Layer 2 of a small transformer language model trained on English Wikipedia (8 layers, counted from 0, width 64).
Take only the direct path to the model's output, skipping the later layers: a vector added to the residual stream pushes a token's score in proportion to its dot product with that token's output vector.

Output vectors of the tokens that the questions are about. A number n stands for (n - 500) times 0.005.
"ople": 516,454,476,585,645,438,858,309,569,346,569,724,524,518,568,396,805,638,483,292,401,775,599,245,167,468,974,451,321,584,450,486,453,301,490,616,220,400,456,339,408,624,389,465,689,538,550,360,585,490,238,281,500,412,629,414,454,523,168,668,552,261,595,638
" least": 556,237,572,567,509,432,427,302,358,421,474,470,639,343,736,536,410,689,418,270,354,933,430,702,302,364,476,581,438,466,435,480,459,478,539,629,554,527,401,377,413,463,408,383,535,577,410,282,573,313,605,310,767,333,358,484,514,536,660,642,318,510,559,662
"ip": 508,377,586,600,490,510,458,411,580,318,584,592,521,608,507,500,396,447,399,539,609,314,325,528,652,374,628,538,441,553,497,486,405,305,529,449,497,560,533,477,490,380,284,491,604,674,601,503,567,268,367,414,470,346,584,446,421,493,376,542,473,437,641,451
"hyl": 548,471,447,557,892,557,639,393,375,395,781,543,486,452,800,533,577,782,593,213,470,549,491,347,470,484,739,584,513,466,706,586,330,520,753,722,458,214,361,282,459,284,505,447,675,606,642,298,604,460,217,486,623,331,496,273,348,425,434,552,423,604,702,689
"oint": 431,591,689,584,534,583,582,453,539,316,658,490,500,346,585,372,597,646,480,348,514,484,519,302,365,251,589,507,645,328,201,178,556,589,631,523,485,350,504,468,416,288,530,454,699,386,516,545,582,388,386,291,578,403,518,324,689,463,274,500,422,622,565,672
"wh": 488,496,621,400,407,426,513,566,311,101,487,603,763,311,531,301,753,484,514,174,332,754,218,445,562,60,643,488,362,677,346,486,543,460,410,740,211,610,491,500,421,571,408,492,552,668,520,347,449,347,510,282,615,619,381,424,525,508,724,580,378,278,496,804
"ants": 606,313,504,557,690,413,496,412,483,236,359,578,550,392,577,503,707,457,668,335,465,524,257,500,445,390,806,536,496,512,162,343,292,561,262,559,450,466,568,449,537,512,492,456,530,634,467,313,344,571,315,448,410,402,551,423,388,646,445,522,504,555,757,477
"ive": 585,349,504,472,575,497,582,691,623,228,570,483,603,429,458,684,392,675,576,379,497,560,451,527,570,409,642,644,576,508,372,316,563,347,642,510,492,245,422,420,560,331,336,493,315,557,489,215,394,413,403,488,469,517,325,445,369,656,344,561,416,823,424,684
" species": 458,516,558,555,675,442,716,241,604,318,514,503,537,458,736,474,422,709,572,226,418,717,284,229,378,513,587,653,338,523,492,777,571,496,242,554,410,354,510,479,467,474,500,460,576,422,650,485,537,504,369,354,428,606,437,475,477,521,412,598,466,636,664,497
"ample": 606,297,640,526,574,573,593,402,522,431,504,730,592,403,699,577,653,684,550,250,394,470,432,523,599,618,733,545,375,638,361,488,668,285,666,588,608,451,314,386,468,448,484,463,738,480,647,547,521,405,304,315,646,597,290,317,542,433,504,466,389,237,599,686
" footballer": 477,414,633,481,541,708,528,513,466,639,351,569,670,391,584,673,421,738,461,467,379,452,485,260,312,401,544,584,400,647,384,515,417,356,222,532,302,136,546,484,410,458,289,422,490,297,578,504,656,323,407,449,542,225,436,424,647,485,478,557,353,326,527,497
"olic": 476,512,582,424,613,675,658,360,218,567,526,436,505,347,775,800,644,721,611,274,504,777,425,379,482,543,680,444,456,534,288,581,406,411,460,607,495,338,252,392,240,274,326,505,771,551,440,338,580,536,605,341,543,397,302,353,442,541,313,741,418,522,766,710
",": 459,487,506,390,500,547,420,562,574,492,470,439,378,552,376,558,395,446,425,639,504,461,531,476,416,446,425,486,471,476,485,608,640,489,504,498,500,532,606,579,606,538,583,553,505,401,465,473,491,529,469,498,359,409,566,522,432,485,427,551,603,539,518,461
"cient": 409,463,586,492,667,669,690,549,335,156,652,690,657,405,644,488,576,739,551,165,403,686,458,413,349,547,791,464,487,577,549,518,644,495,338,618,732,180,375,384,504,514,342,447,642,638,588,505,517,630,249,238,857,449,561,443,443,556,588,543,274,582,615,811
"abit": 515,406,523,525,675,426,679,300,520,468,598,618,638,500,549,676,554,635,599,295,549,768,65,239,488,419,619,695,277,332,486,526,602,261,491,572,482,530,297,429,426,581,286,459,648,584,654,474,564,408,353,212,523,466,521,436,649,536,521,717,229,479,689,649
"hem": 579,268,681,577,346,531,523,324,331,507,548,580,514,552,660,587,377,666,523,276,355,578,395,467,463,604,684,663,267,364,267,432,542,367,448,494,454,610,533,515,444,504,321,490,491,664,478,663,494,477,425,359,564,338,447,406,432,424,490,563,409,392,593,727
"ailway": 376,209,762,509,772,606,578,315,728,269,525,793,836,428,923,578,748,512,635,360,404,769,241,545,572,248,642,495,327,512,512,452,394,599,382,655,372,167,474,296,320,400,343,446,392,489,727,538,683,206,329,244,877,652,422,305,495,482,626,723,480,552,628,691
"×": 642,419,530,536,572,471,503,212,557,609,742,691,342,630,618,377,496,554,470,395,513,667,493,414,534,513,504,497,538,569,345,646,611,446,551,428,419,315,294,482,500,352,395,405,704,361,516,511,592,556,288,496,597,714,455,349,662,541,343,545,456,314,642,598
"aw": 416,535,653,513,541,558,369,512,521,424,490,539,571,305,447,644,448,613,506,488,493,450,439,450,507,397,478,550,372,575,380,462,391,447,511,428,511,509,456,530,488,436,352,527,599,610,522,398,640,583,444,388,457,302,411,366,428,551,505,527,346,721,466,550
"ym": 416,281,559,603,597,547,550,472,496,652,390,572,475,515,486,428,434,653,474,344,546,450,481,411,574,475,725,535,344,414,413,564,413,447,503,581,722,549,465,418,441,379,423,455,554,541,536,307,540,517,200,331,715,497,506,458,350,525,623,631,380,429,546,546
"ant": 575,403,503,598,713,523,422,586,448,168,448,531,386,291,500,491,592,496,653,541,457,440,426,535,531,424,738,535,471,465,359,289,286,496,289,463,483,485,603,502,500,605,421,506,437,530,517,355,386,485,529,417,452,338,513,462,400,619,484,531,565,500,761,434
" example": 488,381,764,401,776,645,508,333,309,376,661,582,657,437,710,333,510,713,583,381,257,929,536,225,476,418,752,531,474,665,372,661,661,400,255,753,518,198,311,544,556,327,482,441,492,464,621,420,536,387,514,268,628,460,373,504,516,544,509,614,417,511,471,694
"ame": 509,352,563,474,425,625,419,551,496,375,457,516,439,393,496,563,697,617,593,449,477,424,561,521,425,603,802,593,320,447,219,271,605,439,328,564,399,376,490,467,598,362,292,492,359,543,658,447,716,352,347,326,416,354,480,404,611,543,480,551,331,695,437,497
"ib": 394,367,423,593,321,612,513,455,548,298,534,576,549,463,433,520,409,561,413,541,542,421,174,634,586,363,550,529,362,458,452,528,411,376,476,442,563,350,393,394,513,520,382,502,544,548,435,452,477,497,320,406,448,513,379,434,492,585,353,436,521,524,477,549
"ady": 577,469,707,500,623,544,547,671,790,401,571,542,701,247,431,469,538,696,491,287,457,586,539,218,389,195,681,407,372,524,369,403,542,259,694,437,453,496,338,432,333,590,299,498,358,589,484,290,545,403,405,320,532,368,482,330,398,459,493,496,368,372,565,570
"osp": 614,337,496,585,526,665,515,270,266,562,482,588,480,436,571,404,403,636,441,389,644,662,235,226,432,266,819,662,473,492,415,484,456,458,539,613,601,563,436,236,429,549,267,472,589,512,500,560,713,443,581,372,434,522,466,446,390,678,542,496,407,419,613,729
"usic": 464,561,628,459,797,448,582,431,326,280,349,643,358,521,536,544,591,608,636,399,412,777,587,193,452,338,897,532,404,755,156,544,399,350,412,391,509,331,252,305,370,505,279,474,621,244,520,677,611,635,353,349,664,854,578,360,654,530,365,453,496,484,474,536
" population": 486,403,533,384,643,493,674,354,394,730,464,677,654,471,640,569,409,717,602,526,399,847,299,393,361,518,569,531,451,558,467,550,551,417,281,581,238,394,592,522,396,424,454,473,594,410,553,578,535,320,340,305,528,626,437,492,622,672,568,789,343,598,693,626
"self": 534,530,616,400,710,598,362,270,176,134,743,540,534,271,620,656,759,715,544,511,347,542,466,73,532,124,620,749,598,582,521,733,527,464,437,475,302,407,459,411,461,470,404,483,638,163,465,553,755,383,704,379,805,716,472,425,565,627,621,505,318,419,614,547
"echn": 799,222,668,512,550,607,557,401,226,239,360,663,541,733,778,379,780,563,587,152,285,603,526,440,500,238,589,658,490,548,667,337,570,349,582,574,392,283,452,347,158,387,350,500,596,510,612,480,623,373,163,395,578,433,371,295,419,500,432,572,292,560,570,874

Output weights of attention head 1. The head adds the sum of these rows, row i times number i of z. A number n stands for (n - 500) times 0.0019.
o0: 593,459,398,565,499,428,625,560,399,407,555,475,478,602,316,487,668,369,479,419,614,520,647,474,404,573,486,690,376,651,423,372,519,456,616,407,595,535,689,426,665,564,526,438,541,341,448,372,516,510,298,237,457,552,505,620,633,425,458,529,589,499,476,638
o1: 570,682,596,497,585,437,510,431,181,558,562,521,468,560,593,483,710,534,551,595,494,721,507,533,423,569,523,404,634,531,508,571,367,737,554,510,798,515,467,596,384,620,617,407,544,768,537,443,513,557,733,512,846,462,612,422,490,659,562,455,506,455,635,512
o2: 326,466,613,402,605,571,504,620,455,209,533,410,580,391,503,372,498,485,630,267,581,299,608,614,619,605,503,591,344,478,331,429,484,432,474,528,426,492,435,459,459,468,395,331,467,497,587,587,534,439,620,392,387,497,594,708,394,522,624,562,670,607,423,510
o3: 606,517,519,464,546,461,235,395,481,729,433,422,455,684,375,526,402,516,386,558,457,578,403,528,378,503,435,488,539,618,376,623,475,535,740,547,555,542,492,269,694,556,343,723,596,602,471,479,475,389,534,500,606,504,498,663,623,380,572,378,652,436,610,524
o4: 349,759,481,515,326,496,329,579,462,301,288,465,575,345,612,673,430,556,636,443,502,417,595,568,452,596,267,500,505,352,606,436,345,505,261,305,522,661,556,485,504,515,399,517,415,383,321,356,563,690,521,366,645,425,684,373,554,673,513,668,421,708,499,351
o5: 603,448,408,495,678,586,681,375,483,621,578,545,371,565,578,473,728,451,480,511,556,629,442,483,676,643,635,563,492,538,443,653,600,573,436,645,442,351,710,592,481,318,749,526,333,537,547,630,440,505,397,530,548,576,531,612,289,272,402,706,438,601,704,679
o6: 619,567,415,495,319,551,162,525,402,548,583,525,436,484,563,705,488,538,390,526,458,460,525,618,402,629,395,592,377,656,369,457,251,424,511,275,519,296,606,255,596,460,437,636,507,451,500,310,547,489,404,512,630,639,402,875,676,499,446,537,546,414,512,564
o7: 346,350,627,487,604,556,561,584,539,402,509,504,550,368,389,213,495,342,380,570,495,508,514,340,491,292,694,512,522,697,589,541,541,364,583,527,463,565,467,400,413,508,433,340,503,394,537,740,709,503,553,460,457,648,257,351,516,407,777,448,686,427,249,491
o8: 296,591,767,421,440,456,417,642,494,761,587,501,652,439,729,492,309,513,582,596,474,445,547,464,503,499,427,355,450,382,364,514,425,497,523,324,500,540,532,512,386,501,270,434,588,406,468,778,391,465,599,466,504,423,641,235,493,444,660,645,505,514,402,408
o9: 324,475,578,377,392,630,299,603,491,530,651,532,674,303,777,375,559,535,430,475,380,488,458,600,580,540,612,673,365,568,515,623,407,305,355,387,297,322,542,526,294,403,522,450,374,334,713,607,487,586,441,503,711,677,534,588,367,328,644,611,473,489,435,455
o10: 515,265,492,577,480,557,386,453,526,534,418,421,660,369,417,367,430,463,222,481,472,425,462,327,571,325,514,466,654,506,401,456,632,238,583,589,414,550,494,379,406,584,465,607,559,482,541,650,440,535,504,610,454,382,255,590,569,398,573,419,572,230,340,633
o11: 527,827,439,291,457,529,568,654,598,561,692,432,462,349,265,544,693,561,240,577,478,337,423,408,285,458,478,320,543,521,151,341,460,429,389,593,568,615,560,304,555,576,428,401,396,507,292,448,343,543,368,420,521,622,534,354,779,696,444,385,461,624,347,478
o12: 390,495,812,432,512,529,592,557,385,334,582,463,736,323,558,393,693,678,533,478,420,577,510,453,463,471,423,373,356,527,445,560,353,403,348,628,397,488,453,451,470,475,169,431,614,636,601,459,461,431,456,332,566,352,410,818,514,538,520,477,506,752,742,434
o13: 426,650,686,375,639,519,383,412,497,655,617,448,497,451,778,475,562,567,589,442,634,464,545,450,523,570,593,288,361,519,429,644,266,352,607,317,429,409,465,516,493,408,375,548,440,681,470,706,425,663,433,481,631,259,608,652,409,549,529,566,482,532,597,428
o14: 685,539,498,655,487,386,540,557,418,698,550,521,452,654,585,664,738,468,609,384,434,487,558,472,328,534,525,490,579,532,460,397,456,494,538,402,587,588,545,446,507,454,648,475,595,532,612,312,444,608,444,396,500,536,531,448,471,365,513,456,423,342,540,631
o15: 400,504,553,540,282,290,264,558,418,584,463,588,566,532,617,616,322,450,538,464,383,623,678,468,334,314,384,450,492,518,703,533,554,461,613,278,401,538,514,470,472,557,438,481,492,339,413,468,627,435,619,463,577,393,475,18,631,483,671,315,491,356,379,376
o16: 647,561,524,578,505,408,431,536,402,496,736,527,462,677,476,753,720,437,500,454,423,411,611,590,267,422,578,568,583,658,345,388,551,484,699,473,498,518,304,188,536,418,610,555,526,409,468,179,617,393,551,466,472,761,451,494,522,583,435,469,544,386,307,450
o17: 446,284,430,614,332,395,418,396,450,493,296,365,582,446,478,297,282,283,483,529,407,445,489,579,462,521,414,638,663,378,514,476,558,211,643,372,556,646,570,526,594,650,337,500,513,378,430,547,499,558,355,365,542,450,508,324,624,486,807,286,654,473,353,435
o18: 334,249,333,509,463,506,540,641,478,438,466,574,506,524,568,382,389,290,618,557,435,288,602,701,649,504,608,674,441,419,396,441,615,742,563,452,370,406,584,603,343,529,673,553,256,269,523,578,616,556,546,447,453,736,557,386,629,531,633,573,671,398,519,556
o19: 289,420,689,525,479,599,439,635,490,690,642,575,664,385,629,361,209,619,564,519,406,732,524,468,515,506,625,555,219,509,456,607,470,672,463,411,435,348,398,515,425,523,473,332,558,405,553,628,621,462,613,406,625,431,474,430,517,440,560,645,384,535,479,580
o20: 502,583,626,475,711,480,684,527,490,535,472,436,536,313,492,403,407,663,623,308,561,596,508,194,511,328,528,447,456,634,606,524,537,392,547,562,440,467,369,607,502,489,539,437,509,634,484,663,469,501,497,562,380,301,326,565,605,555,560,428,478,464,411,510
o21: 515,553,684,649,451,472,432,489,334,630,533,565,601,550,647,690,473,510,679,498,445,732,641,457,345,519,501,293,450,382,540,675,357,723,555,352,614,496,572,447,472,493,592,587,563,549,507,502,543,487,619,367,732,499,461,526,503,474,477,551,529,320,676,564
o22: 377,610,494,586,646,676,338,551,427,299,395,359,418,437,456,460,498,528,520,482,513,523,315,604,699,673,466,605,322,625,448,469,460,512,452,575,538,464,396,495,564,386,496,318,591,538,640,492,661,484,468,495,560,513,478,748,516,467,558,460,614,660,500,503
o23: 504,463,333,595,476,606,549,496,694,378,444,270,283,665,423,493,484,530,489,463,562,230,435,637,614,736,685,560,250,444,496,540,482,558,396,476,470,426,534,501,737,495,363,507,454,541,608,430,559,649,354,503,470,531,568,815,606,641,505,570,447,696,618,515
o24: 434,479,483,473,420,508,342,605,245,278,349,358,403,217,544,359,490,528,604,489,495,377,539,651,625,575,297,713,607,486,426,350,392,437,451,490,539,625,469,457,558,575,478,531,402,409,537,360,523,610,524,331,494,431,502,644,502,490,827,413,567,631,437,588
o25: 420,411,592,725,556,556,507,396,484,416,507,483,558,447,607,346,203,472,621,387,468,565,389,536,667,565,739,629,171,530,643,658,643,553,441,454,525,337,336,472,485,487,592,354,552,513,541,672,732,642,499,557,617,485,450,525,425,506,574,568,431,609,453,501
o26: 373,566,527,472,573,573,592,293,599,278,375,459,757,331,473,425,424,284,465,489,511,358,316,397,593,464,460,546,675,409,496,555,473,104,327,455,500,631,518,566,547,578,300,351,412,501,304,544,388,589,388,481,447,489,544,457,477,717,634,638,563,507,220,330
o27: 661,400,503,593,538,271,797,416,360,664,678,697,456,481,574,435,712,412,614,527,458,820,751,448,397,423,578,560,701,565,696,455,517,626,602,518,584,596,563,562,441,487,739,462,471,564,357,385,534,471,564,357,588,439,522,225,274,357,635,526,318,508,512,615
o28: 351,454,625,530,652,719,620,576,603,736,472,409,618,382,463,137,267,448,381,502,516,553,453,343,563,510,685,485,387,424,402,565,477,572,504,597,537,643,420,598,498,586,454,309,633,569,437,829,456,501,577,330,506,297,557,223,524,334,627,545,451,523,430,547
o29: 671,530,510,488,694,347,578,316,502,514,565,483,276,807,440,645,595,470,522,433,639,603,516,417,415,278,719,411,452,599,736,528,490,534,707,531,607,666,435,453,610,518,558,573,688,686,481,587,517,460,506,511,323,513,484,538,412,460,381,428,439,341,338,530
o30: 532,601,374,284,594,515,690,610,559,399,464,384,375,546,301,379,604,561,481,783,618,239,461,610,516,623,462,523,593,433,264,338,422,663,649,533,553,514,569,552,613,577,373,568,455,448,418,564,398,549,350,561,280,599,704,557,666,783,411,490,537,732,585,419
o31: 678,370,370,611,513,268,430,407,460,459,345,472,302,787,433,596,629,517,450,469,507,572,385,573,458,586,357,606,737,581,743,472,681,439,628,661,456,597,694,674,545,511,520,791,571,531,786,256,378,407,360,666,384,451,426,601,541,509,397,354,556,318,670,600

Each question shows a token from some text and the vector z that the head gathered there. A number n stands for (n - 500) times 0.0045.

" f": 476,486,519,527,435,533,490,523,470,501,537,413,567,501,469,432,474,487,478,487,511,511,545,487,484,520,474,470,504,512,475,536
Pushed up most: " example"

"ub": 493,489,505,573,389,483,506,536,544,483,558,530,552,532,481,473,529,463,439,547,557,504,512,451,476,479,447,484,545,577,523,479
Which of these tokens does it push down most? "ant"

"or": 503,498,526,480,430,500,500,525,450,486,527,449,482,487,517,472,471,550,568,489,498,536,474,546,506,542,477,518,483,529,474,536
Which of these tokens does it push down most? "aw"

" as": 528,588,421,540,627,533,600,358,408,445,476,633,569,573,494,392,489,506,307,392,443,497,542,483,537,403,586,531,407,461,579,473
Pushed up most: "ants"

"est": 466,566,470,561,503,510,507,495,507,538,549,496,481,523,554,415,454,564,457,472,438,519,522,575,529,511,528,464,561,489,473,504
Which two tokens does it push up most, strongest first? "ym", "hem"

" is": 504,532,412,461,543,502,534,495,484,613,459,511,429,522,528,486,424,500,473,507,396,513,476,548,438,494,482,487,498,539,433,516
Pushed up most: "×"

" |": 487,494,575,426,566,374,414,563,509,504,509,492,610,448,518,480,476,620,513,435,484,409,591,500,653,472,572,434,507,422,588,551
Pushed up most: "ant"

"\n": 672,807,310,700,701,535,924,110,419,352,256,602,566,559,820,538,789,243,369,486,364,932,465,415,528,258,37,713,180,546,409,606
Pushed up most: "olic"

"ay": 487,484,522,514,489,539,550,523,476,567,498,407,538,518,480,439,471,483,477,522,475,515,567,532,534,554,497,483,486,520,422,519
Pushed up most: "ailway"

" now": 506,503,522,464,520,487,477,526,532,542,499,455,507,483,495,465,446,508,508,566,461,554,523,506,449,542,550,460,594,522,412,453
Which two tokens does it push up most, strongest first? "ailway", " example"

"ran": 430,428,421,490,408,541,556,434,477,602,651,477,536,496,449,470,345,467,493,495,540,486,358,458,431,387,458,379,476,398,439,590
Pushed up most: " footballer"

"op": 476,548,459,535,493,492,499,532,490,522,578,533,482,514,534,458,474,551,465,481,487,507,511,558,523,500,524,497,553,503,475,502
Which two tokens does it push up most, strongest first? "osp", "ym"

"ived": 474,429,472,523,507,508,518,501,444,565,514,471,432,443,506,413,420,567,453,461,425,439,491,592,497,530,559,448,548,507,448,506
Which two tokens does it push up most, strongest first? "ib", "ip"

"ort": 439,495,544,537,492,548,533,518,504,584,506,353,575,574,483,438,448,506,522,532,450,563,530,552,515,574,488,488,495,499,394,498
Which two tokens does it push up most, strongest first? "ailway", " example"

" Ar": 498,507,478,476,485,543,490,518,480,529,493,445,515,500,475,438,430,492,476,498,470,504,526,535,479,535,486,499,510,524,496,523
Which of these tokens does it push down most? "ady"

":": 576,500,419,501,438,533,385,477,519,276,476,498,409,391,448,478,330,609,610,456,476,419,428,540,481,492,507,595,609,516,737,539
Pushed up most: ","

",": 413,527,448,469,548,396,529,696,510,624,422,592,556,414,377,617,637,470,418,499,493,412,676,296,508,553,638,405,392,478,511,350
Pushed up most: "self"

" to": 499,542,513,500,530,495,516,503,477,520,444,469,557,550,499,419,470,480,463,524,442,553,575,585,483,545,510,440,534,537,477,458
Pushed up most: "cient"

"art": 498,483,502,505,450,506,490,526,522,518,533,453,527,515,492,483,448,472,451,505,538,491,498,444,450,501,511,473,501,575,460,581
Which of these tokens does it push down most? "ame"

"od": 511,470,454,484,481,529,548,549,486,526,542,478,385,562,517,480,495,437,529,455,553,483,491,510,480,500,491,475,459,575,514,509
Pushed up most: "×"

"E": 512,489,507,415,541,457,476,495,510,555,502,504,551,494,508,502,458,532,493,503,481,460,481,490,537,457,510,507,487,470,536,546
Pushed up most: "ant"

"|": 550,540,557,356,542,445,516,511,445,536,352,482,542,428,548,533,591,408,571,591,524,515,557,533,553,572,360,569,422,491,502,466
Which of these tokens does it push down most? "ip"

" R": 489,475,492,488,481,484,462,502,545,461,506,479,483,505,478,518,434,501,565,499,518,460,457,506,487,502,490,490,513,529,583,517
Which two tokens does it push up most, strongest first? ",", "ip"

"0": 430,471,445,537,468,563,440,453,652,527,517,727,627,461,495,329,465,375,526,622,459,469,332,448,475,306,371,622,683,300,677,408
Pushed up most: "oint"

" m": 518,488,486,569,493,518,516,522,454,524,525,556,666,422,423,430,444,518,462,569,540,504,483,490,550,468,547,499,568,442,463,564
Which two tokens does it push up most, strongest first? "wh", " example"

" areas": 490,440,465,516,480,507,498,500,443,531,517,485,446,427,501,409,424,556,456,472,437,444,507,558,504,518,536,461,558,517,484,507
Pushed up most: "ib"

"ell": 439,604,484,600,490,509,509,478,453,532,505,341,359,371,509,534,458,565,556,547,428,552,548,467,581,561,418,581,511,543,300,579
Which two tokens does it push up most, strongest first? " least", "echn"

" from": 493,504,501,469,546,453,500,471,516,453,454,484,562,528,465,510,440,513,493,506,509,480,491,565,498,557,540,450,468,529,549,516
Which of these tokens does it push down most? "ample"

"9": 444,433,464,518,561,593,341,405,649,445,432,747,551,376,517,275,384,447,578,511,353,446,338,530,478,247,456,611,742,315,728,408
Pushed up most: "oint"

".": 477,442,498,524,511,501,509,517,523,488,505,487,451,515,464,456,417,520,514,474,523,426,495,576,503,545,565,435,515,496,564,468
Pushed up most: "ib"

"ights": 504,442,503,494,476,575,502,489,529,536,555,459,494,436,498,385,463,487,481,488,461,521,502,480,464,458,544,456,537,450,451,587
Which of these tokens does it push down most? "usic"

"ail": 516,528,476,483,501,517,517,533,515,544,494,485,525,509,511,436,458,506,477,544,460,560,556,541,470,542,541,455,555,518,459,461
Pushed up most: "ailway"

" MP": 476,467,493,489,457,493,505,579,469,538,514,461,523,476,446,496,507,500,491,478,520,458,551,441,484,526,539,445,458,515,503,522
Pushed up most: "wh"

" Car": 422,571,479,466,363,481,518,520,518,503,562,450,468,481,519,544,462,544,624,509,542,571,403,422,488,488,424,619,422,483,443,576
Pushed up most: "echn"

" fl": 541,541,492,506,505,530,528,490,498,510,486,492,525,497,541,424,502,464,473,516,458,580,530,511,477,503,489,496,525,541,445,511
Pushed up most: "olic"

"2": 608,470,594,543,381,563,464,507,596,458,486,692,519,336,570,256,514,487,567,628,437,469,498,555,530,442,460,590,801,439,534,376
Pushed up most: "oint"

"O": 530,465,538,395,512,470,477,500,519,574,448,471,506,497,502,523,504,497,568,527,466,467,468,496,497,487,491,524,452,524,529,539
Which of these tokens does it push down most? "osp"

" ": 490,548,470,460,384,547,414,541,341,441,464,459,503,408,435,394,499,434,478,488,523,442,574,462,490,586,425,608,511,609,518,490
Pushed up most: "hyl"

" Louis": 495,508,464,520,509,502,510,489,516,442,505,471,450,510,506,476,435,498,521,490,509,510,499,548,506,531,472,485,514,516,551,490
Pushed up most: ","

" out": 527,490,506,487,486,542,510,525,511,549,496,467,519,498,510,413,452,495,502,531,449,542,539,556,448,535,526,447,557,506,456,471
Pushed up most: "ailway"